Layer 13 of a small transformer language model trained on English Wikipedia (21 layers, counted from 0, width 128).
A neuron's activation on a vector x is GELU(weights . x + bias), where the dot is the dot product.

Input weights of the MLP neurons that the questions are about. A number n stands for (n - 500) times 0.0012.
n47 (bias -0.044): 633 247 217 683 412 367 317 348 680 319 438 444 411 348 299 360 485 532 777 702 559 592 461 315 440 508 669 372 644 575 431 445 718 537 676 410 338 508 561 276 560 496 384 523 262 568 697 552 339 622 458 480 599 373 231 544 589 712 504 628 516 608 531 488 456 512 401 479 545 605 561 504 548 661 344 587 731 330 720 783 415 634 242 476 342 556 613 199 568 404 281 388 730 460 651 407 535 586 515 415 425 382 419 626 488 560 843 449 670 555 587 469 529 484 253 689 428 515 597 386 428 582 492 465 365 484 564 610
n188 (bias -0.078): 292 583 347 688 513 160 746 573 638 380 627 548 449 301 553 439 375 474 282 572 570 298 483 491 239 504 469 685 566 461 462 277 539 281 783 388 661 584 492 465 451 706 505 530 477 491 716 695 102 487 441 715 685 661 428 614 362 310 470 302 567 700 551 718 281 840 396 654 446 650 536 390 487 459 518 596 565 491 654 448 538 424 504 333 607 399 337 424 663 339 436 856 360 531 564 558 560 338 331 345 712 224 623 604 424 755 334 483 578 261 513 635 383 352 550 327 256 437 547 599 765 513 296 555 653 477 447 467
n234 (bias -0.043): 309 496 221 215 407 652 637 459 595 500 230 605 317 158 411 605 792 546 352 631 458 631 784 492 568 402 496 268 517 525 629 319 392 316 341 337 492 669 270 157 741 466 404 352 408 500 589 542 661 449 480 533 574 221 457 471 815 455 516 618 500 659 298 836 529 432 612 283 600 414 556 500 407 654 689 560 557 546 344 438 500 726 702 471 568 538 504 209 420 390 521 711 578 555 711 547 328 448 169 466 529 551 476 425 449 677 517 529 517 417 492 500 599 663 496 500 571 448 476 430 640 414 630 524 619 509 576 472
n294 (bias -0.041): 732 247 481 540 562 473 495 297 478 487 413 535 470 235 634 566 687 624 656 676 504 393 439 683 616 729 451 402 371 478 474 405 614 541 690 523 561 562 364 626 491 703 491 405 389 717 384 822 443 392 385 509 760 487 464 433 623 727 727 398 378 504 389 648 283 692 698 701 534 638 564 340 120 512 628 260 463 553 518 255 440 513 334 491 473 562 137 599 740 630 487 517 418 504 581 657 569 355 577 665 426 779 590 330 513 589 469 557 404 482 487 143 559 582 573 684 531 445 517 195 629 235 479 509 54 377 287 546
n296 (bias -0.033): 538 385 486 479 483 242 710 451 591 555 343 580 589 392 563 601 396 647 691 488 679 428 409 403 525 249 340 382 685 770 528 504 529 393 560 354 454 812 427 525 462 307 557 590 452 555 228 585 454 312 524 525 543 725 654 816 387 392 557 588 594 394 460 347 328 720 492 517 448 824 487 117 661 595 471 663 421 533 563 666 243 649 621 462 292 605 516 513 496 390 553 374 556 403 350 475 770 474 633 525 824 509 671 421 240 563 496 632 450 579 400 488 474 564 288 649 341 324 516 244 631 196 618 386 563 340 555 460
n301 (bias -0.058): 674 283 421 664 351 528 651 422 642 423 617 396 190 583 544 404 577 688 512 410 647 355 350 274 549 346 456 593 761 675 701 579 381 349 927 414 321 262 608 500 561 807 688 524 362 520 337 642 797 631 365 401 537 261 594 472 645 488 477 596 594 558 562 488 460 540 695 492 439 304 508 456 565 636 432 351 627 202 468 583 562 561 527 496 500 396 520 365 327 324 905 465 521 613 492 463 508 475 430 455 397 549 426 449 577 420 680 658 294 591 488 515 409 562 475 520 628 611 418 409 540 374 652 636 409 558 416 408
n318 (bias -0.066): 590 338 569 750 607 658 353 450 212 165 540 356 496 482 436 483 484 661 548 599 441 372 437 466 234 491 654 577 504 785 234 313 728 474 696 838 576 402 728 579 427 379 416 616 296 423 529 401 743 803 529 600 666 567 431 372 469 487 405 398 478 673 258 556 275 539 369 592 387 749 522 445 594 396 589 452 237 508 658 446 405 729 492 479 315 712 488 539 398 633 458 393 526 235 36 526 670 605 504 504 555 362 307 567 573 636 407 492 450 546 500 618 596 708 645 584 500 682 385 634 521 483 492 566 352 496 534 366
n376 (bias -0.031): 616 425 490 667 292 500 464 125 574 504 706 443 449 445 442 531 363 293 473 350 281 420 561 615 549 397 340 363 469 487 619 755 399 415 608 680 448 651 513 530 433 190 422 388 99 637 568 562 496 275 568 699 218 491 748 447 312 756 269 553 802 573 309 527 253 531 456 696 559 762 446 385 598 579 540 433 495 504 699 313 393 590 653 469 554 548 814 401 527 528 500 299 609 531 581 759 371 102 564 522 796 585 406 704 621 487 447 517 478 456 700 771 509 477 659 417 531 345 645 569 509 517 594 402 380 477 218 391
n388 (bias -0.062): 518 415 363 433 554 301 697 509 429 264 346 500 504 375 744 379 553 442 537 513 571 518 632 450 672 336 608 608 455 469 634 381 856 601 555 486 522 446 328 580 514 225 519 461 279 662 444 355 195 482 539 465 491 585 532 590 567 504 517 316 110 765 487 586 635 690 233 255 406 364 491 842 613 369 729 453 495 833 568 487 627 623 28 684 368 312 421 559 459 368 605 396 458 509 700 486 828 284 625 428 460 231 548 434 318 828 590 734 536 567 451 487 472 583 458 473 424 667 300 557 251 487 605 587 508 269 666 483
n393 (bias -0.089): 445 363 634 446 533 562 581 433 440 617 766 204 448 545 616 507 437 421 694 570 489 514 312 518 242 668 638 710 616 340 430 595 446 614 507 629 428 616 490 585 409 397 466 525 670 529 521 551 280 489 98 507 362 339 404 352 537 703 185 652 577 605 559 471 551 598 539 377 517 465 537 648 434 486 323 555 371 454 496 443 286 526 597 381 496 579 630 489 695 519 535 462 481 489 667 434 324 300 424 413 432 467 584 521 625 644 457 302 450 393 500 486 552 743 731 650 410 551 371 653 613 581 447 622 497 515 565 459
n417 (bias -0.022): 451 685 549 690 301 525 421 294 416 647 639 277 414 651 512 662 496 431 429 398 733 622 631 418 643 204 573 594 451 512 692 496 407 670 384 579 601 402 223 500 385 467 415 548 534 500 822 537 412 492 633 329 312 291 488 431 662 596 331 492 761 504 422 311 374 651 516 789 462 650 579 549 615 515 431 435 346 560 504 276 405 245 543 601 381 269 532 579 394 445 575 261 579 378 555 307 409 521 418 647 576 438 421 656 438 585 269 540 568 866 608 344 458 467 760 548 661 326 339 288 463 524 472 633 439 609 614 396
n468 (bias -0.074): 573 462 406 772 500 518 514 354 594 386 467 427 395 598 824 636 583 505 241 319 532 391 438 441 505 537 578 354 659 576 351 740 397 477 806 588 779 495 391 612 514 593 552 380 381 586 632 326 496 602 413 839 505 756 532 555 601 348 794 745 486 575 474 670 727 326 271 500 530 633 388 686 335 351 541 289 424 702 423 402 641 601 574 291 491 599 429 468 350 296 655 324 402 445 298 367 376 458 413 294 585 436 395 200 597 677 631 767 352 302 249 391 593 254 341 433 486 483 619 429 897 411 654 640 120 322 391 474
n474 (bias -0.030): 480 529 852 257 544 468 739 469 703 359 744 385 500 365 295 448 354 393 380 682 460 388 324 400 412 641 300 276 528 744 458 738 678 687 651 496 610 620 458 594 271 565 392 585 512 285 616 400 398 419 458 570 451 607 341 620 404 767 427 404 569 731 316 544 432 580 646 586 583 372 423 572 645 511 508 583 533 354 696 441 562 411 600 532 306 635 442 520 556 429 586 435 451 540 435 383 636 386 500 572 535 585 631 598 516 428 329 492 591 409 543 244 488 724 767 598 314 398 512 645 488 418 655 523 249 479 811 337
n503 (bias -0.023): 742 473 468 408 533 418 602 590 591 138 538 603 475 595 578 718 534 463 427 421 199 374 456 545 537 328 597 701 404 657 457 529 544 455 606 477 577 430 461 522 459 523 338 493 438 570 639 545 340 466 482 482 652 152 572 722 633 438 600 419 587 421 596 361 238 586 276 595 444 388 723 319 549 431 422 528 632 460 318 551 468 462 411 500 627 669 558 477 474 635 525 475 447 533 586 507 547 473 326 101 332 447 468 711 586 474 507 540 767 577 526 489 500 492 729 500 467 563 371 496 601 547 568 664 503 374 744 268

Each question shows a token from some text and the vector x that enters the MLP there. A number n stands for (n - 500) times 0.011.

" p": 532 464 512 432 513 484 509 434 339 602 439 523 570 369 596 444 454 499 546 308 429 483 398 314 643 423 556 640 391 471 390 534 554 441 623 402 439 608 384 471 452 671 465 428 625 499 572 530 540 420 610 560 380 554 605 380 453 456 526 445 469 531 571 456 633 541 535 449 452 540 403 654 418 582 730 583 540 675 307 449 501 540 577 465 636 513 445 579 448 588 424 464 611 353 289 471 347 432 599 426 530 618 671 527 463 346 480 620 519 533 556 536 485 481 439 401 592 539 456 485 367 487 576 477 734 574 433 500
The neuron with the highest activation: n388

"p": 533 539 635 573 437 552 502 558 284 589 565 512 529 418 589 266 425 428 526 480 612 518 318 406 434 464 400 449 556 580 475 626 460 506 483 593 520 572 439 541 308 601 555 561 575 402 519 565 377 559 435 508 417 449 545 412 514 594 440 563 495 621 564 455 659 489 525 481 387 599 367 462 465 716 507 648 509 521 412 319 484 485 489 373 495 573 491 594 658 497 290 466 641 510 356 457 440 501 528 334 514 499 668 475 470 362 465 536 597 195 603 577 450 645 396 439 558 560 485 629 479 611 514 601 589 474 407 529
Which neuron fires most, and how strongly? n393, at about 4.8

"\n": 509 297 390 558 500 463 531 535 450 546 453 510 493 402 629 490 407 397 492 525 412 474 380 370 638 463 407 517 445 440 440 554 527 631 598 538 397 543 402 513 343 488 534 361 620 462 462 553 504 368 562 569 371 557 503 437 465 510 398 487 617 474 596 524 598 478 520 664 517 682 329 726 505 565 465 611 430 536 382 499 564 556 529 625 619 500 429 415 541 636 417 534 628 501 422 441 412 471 434 422 342 602 592 488 586 404 600 646 584 553 479 603 270 500 458 478 705 604 560 516 298 596 456 466 500 555 395 413
Which two neurons fire most, strongest first? n376, n393

"i": 466 464 427 566 560 552 496 530 483 570 529 491 599 455 514 366 528 562 436 347 437 589 503 413 520 549 462 496 457 493 513 566 498 742 429 412 453 601 396 327 369 517 498 401 459 361 338 621 554 443 597 442 580 579 513 348 520 454 527 486 510 487 651 551 532 446 528 656 477 555 522 445 367 626 543 632 520 549 319 467 433 495 380 603 490 564 376 541 479 494 391 418 568 480 438 352 525 619 527 273 315 623 513 505 504 231 543 589 703 574 729 558 470 693 426 542 682 633 411 484 449 583 540 543 447 436 363 582
The neuron with the highest activation: n294

"U": 591 285 523 483 576 454 600 472 451 554 394 649 468 564 692 459 396 456 490 536 415 509 448 335 512 386 487 402 387 419 426 523 518 555 461 427 567 669 424 322 527 613 384 607 540 466 520 624 391 320 706 449 502 616 590 319 606 552 332 456 488 486 585 502 523 432 536 499 415 578 472 659 424 689 452 487 549 487 574 446 605 431 389 531 605 457 485 429 611 577 399 631 572 514 397 500 571 608 496 378 390 442 536 489 518 290 476 562 609 509 592 585 398 699 362 481 558 661 565 508 527 481 355 488 546 513 364 553
The neuron with the highest activation: n47

" F": 439 404 586 578 579 483 508 526 438 480 374 569 409 409 597 486 421 419 485 559 513 452 403 407 606 580 416 469 440 518 367 611 480 511 469 414 368 591 309 374 392 591 439 519 604 467 482 547 523 386 687 564 507 541 501 516 533 397 567 486 522 584 466 491 597 357 587 533 433 503 260 593 402 561 480 603 531 686 369 518 456 472 430 543 470 482 382 630 617 475 516 578 684 489 404 474 473 454 459 333 370 620 617 600 470 345 425 682 541 543 597 701 445 573 341 353 557 483 639 583 517 683 521 490 653 572 377 451
The neuron with the highest activation: n234

"I": 512 495 641 507 645 528 662 507 600 487 324 572 559 501 549 514 346 503 403 590 447 508 516 336 434 459 322 494 580 475 521 483 619 483 473 284 493 666 362 353 412 635 512 552 481 400 357 577 415 373 571 461 657 531 632 340 499 435 452 487 623 498 471 514 509 521 524 543 422 649 369 566 446 552 551 465 457 484 474 479 555 457 465 558 614 451 476 443 523 524 424 567 377 565 290 487 467 561 441 332 347 558 610 539 546 195 654 489 708 539 695 699 524 553 485 495 597 556 406 441 504 611 467 504 506 541 386 562
Which three neurons fire most, strongest first? n188, n503, n296

"R": 644 342 561 507 410 518 611 521 367 475 467 551 391 539 663 517 360 398 393 530 456 367 490 338 497 415 398 526 421 526 448 603 513 570 554 563 476 619 413 471 451 587 444 529 548 428 446 558 370 403 688 421 430 521 580 416 429 421 478 423 528 559 511 588 577 501 556 536 493 525 426 569 528 665 487 591 572 632 545 399 628 550 486 527 641 642 392 528 497 594 420 521 562 524 356 478 587 492 517 340 389 363 555 619 398 214 489 564 561 480 410 720 359 786 454 414 539 628 493 614 393 609 366 467 512 468 425 571
The neuron with the highest activation: n388

" w": 491 461 563 457 480 512 395 437 460 469 391 516 480 470 448 491 495 397 488 356 523 434 583 248 581 553 396 615 566 535 265 537 449 531 452 531 589 632 347 540 305 547 438 410 630 441 431 632 512 499 461 495 359 525 531 440 434 531 459 492 441 388 517 526 644 457 491 442 542 663 286 596 371 461 423 568 535 621 510 509 469 693 395 501 713 687 445 537 547 486 513 506 512 573 460 534 539 498 508 493 407 646 530 469 536 373 448 715 587 502 560 597 391 547 464 325 514 591 563 699 458 560 405 483 613 662 353 499
The neuron with the highest activation: n376

"C": 577 424 546 548 479 388 590 611 278 587 485 577 428 492 705 435 442 421 421 556 573 508 525 370 433 469 451 553 380 493 437 562 541 668 602 367 511 631 521 359 284 576 483 617 647 366 405 510 453 416 530 457 495 609 596 389 576 439 477 468 503 469 579 467 609 450 609 569 368 620 366 563 461 621 568 524 525 549 485 519 585 563 398 412 518 542 376 516 569 500 284 511 645 568 349 377 566 466 515 349 358 454 597 587 462 287 531 502 524 471 618 674 405 477 496 391 650 457 565 626 485 668 417 471 560 498 340 577
The neuron with the highest activation: n188

" |": 586 364 503 489 540 427 457 420 422 530 514 540 557 383 608 498 401 475 505 540 503 467 467 303 596 472 443 568 541 464 424 567 541 543 532 486 461 530 463 309 383 478 459 458 733 393 535 574 506 341 627 589 375 523 576 476 412 424 386 478 569 558 539 464 779 577 592 492 443 613 418 619 391 584 473 608 478 627 359 485 619 426 433 561 556 462 499 509 394 562 443 524 634 500 392 416 554 422 432 429 394 512 655 530 528 376 555 713 538 504 472 572 326 524 438 444 648 717 534 435 450 620 395 458 545 482 427 483
The neuron with the highest activation: n388

"ing": 464 559 667 546 492 420 489 545 384 458 495 570 560 521 445 408 396 466 529 400 401 622 329 518 591 458 462 564 453 568 437 688 338 624 450 499 507 607 434 452 421 478 606 485 537 405 325 499 425 428 517 554 378 367 459 465 498 459 536 599 513 476 661 555 658 385 533 565 468 668 378 537 480 524 543 496 571 576 412 379 576 558 465 626 515 614 463 519 361 653 407 472 562 473 444 577 564 316 500 503 214 578 618 370 550 344 426 467 681 579 618 628 400 670 346 499 551 602 615 493 467 662 554 423 522 482 339 423
Which neuron fires most, and how strongly? n376, at about 1.5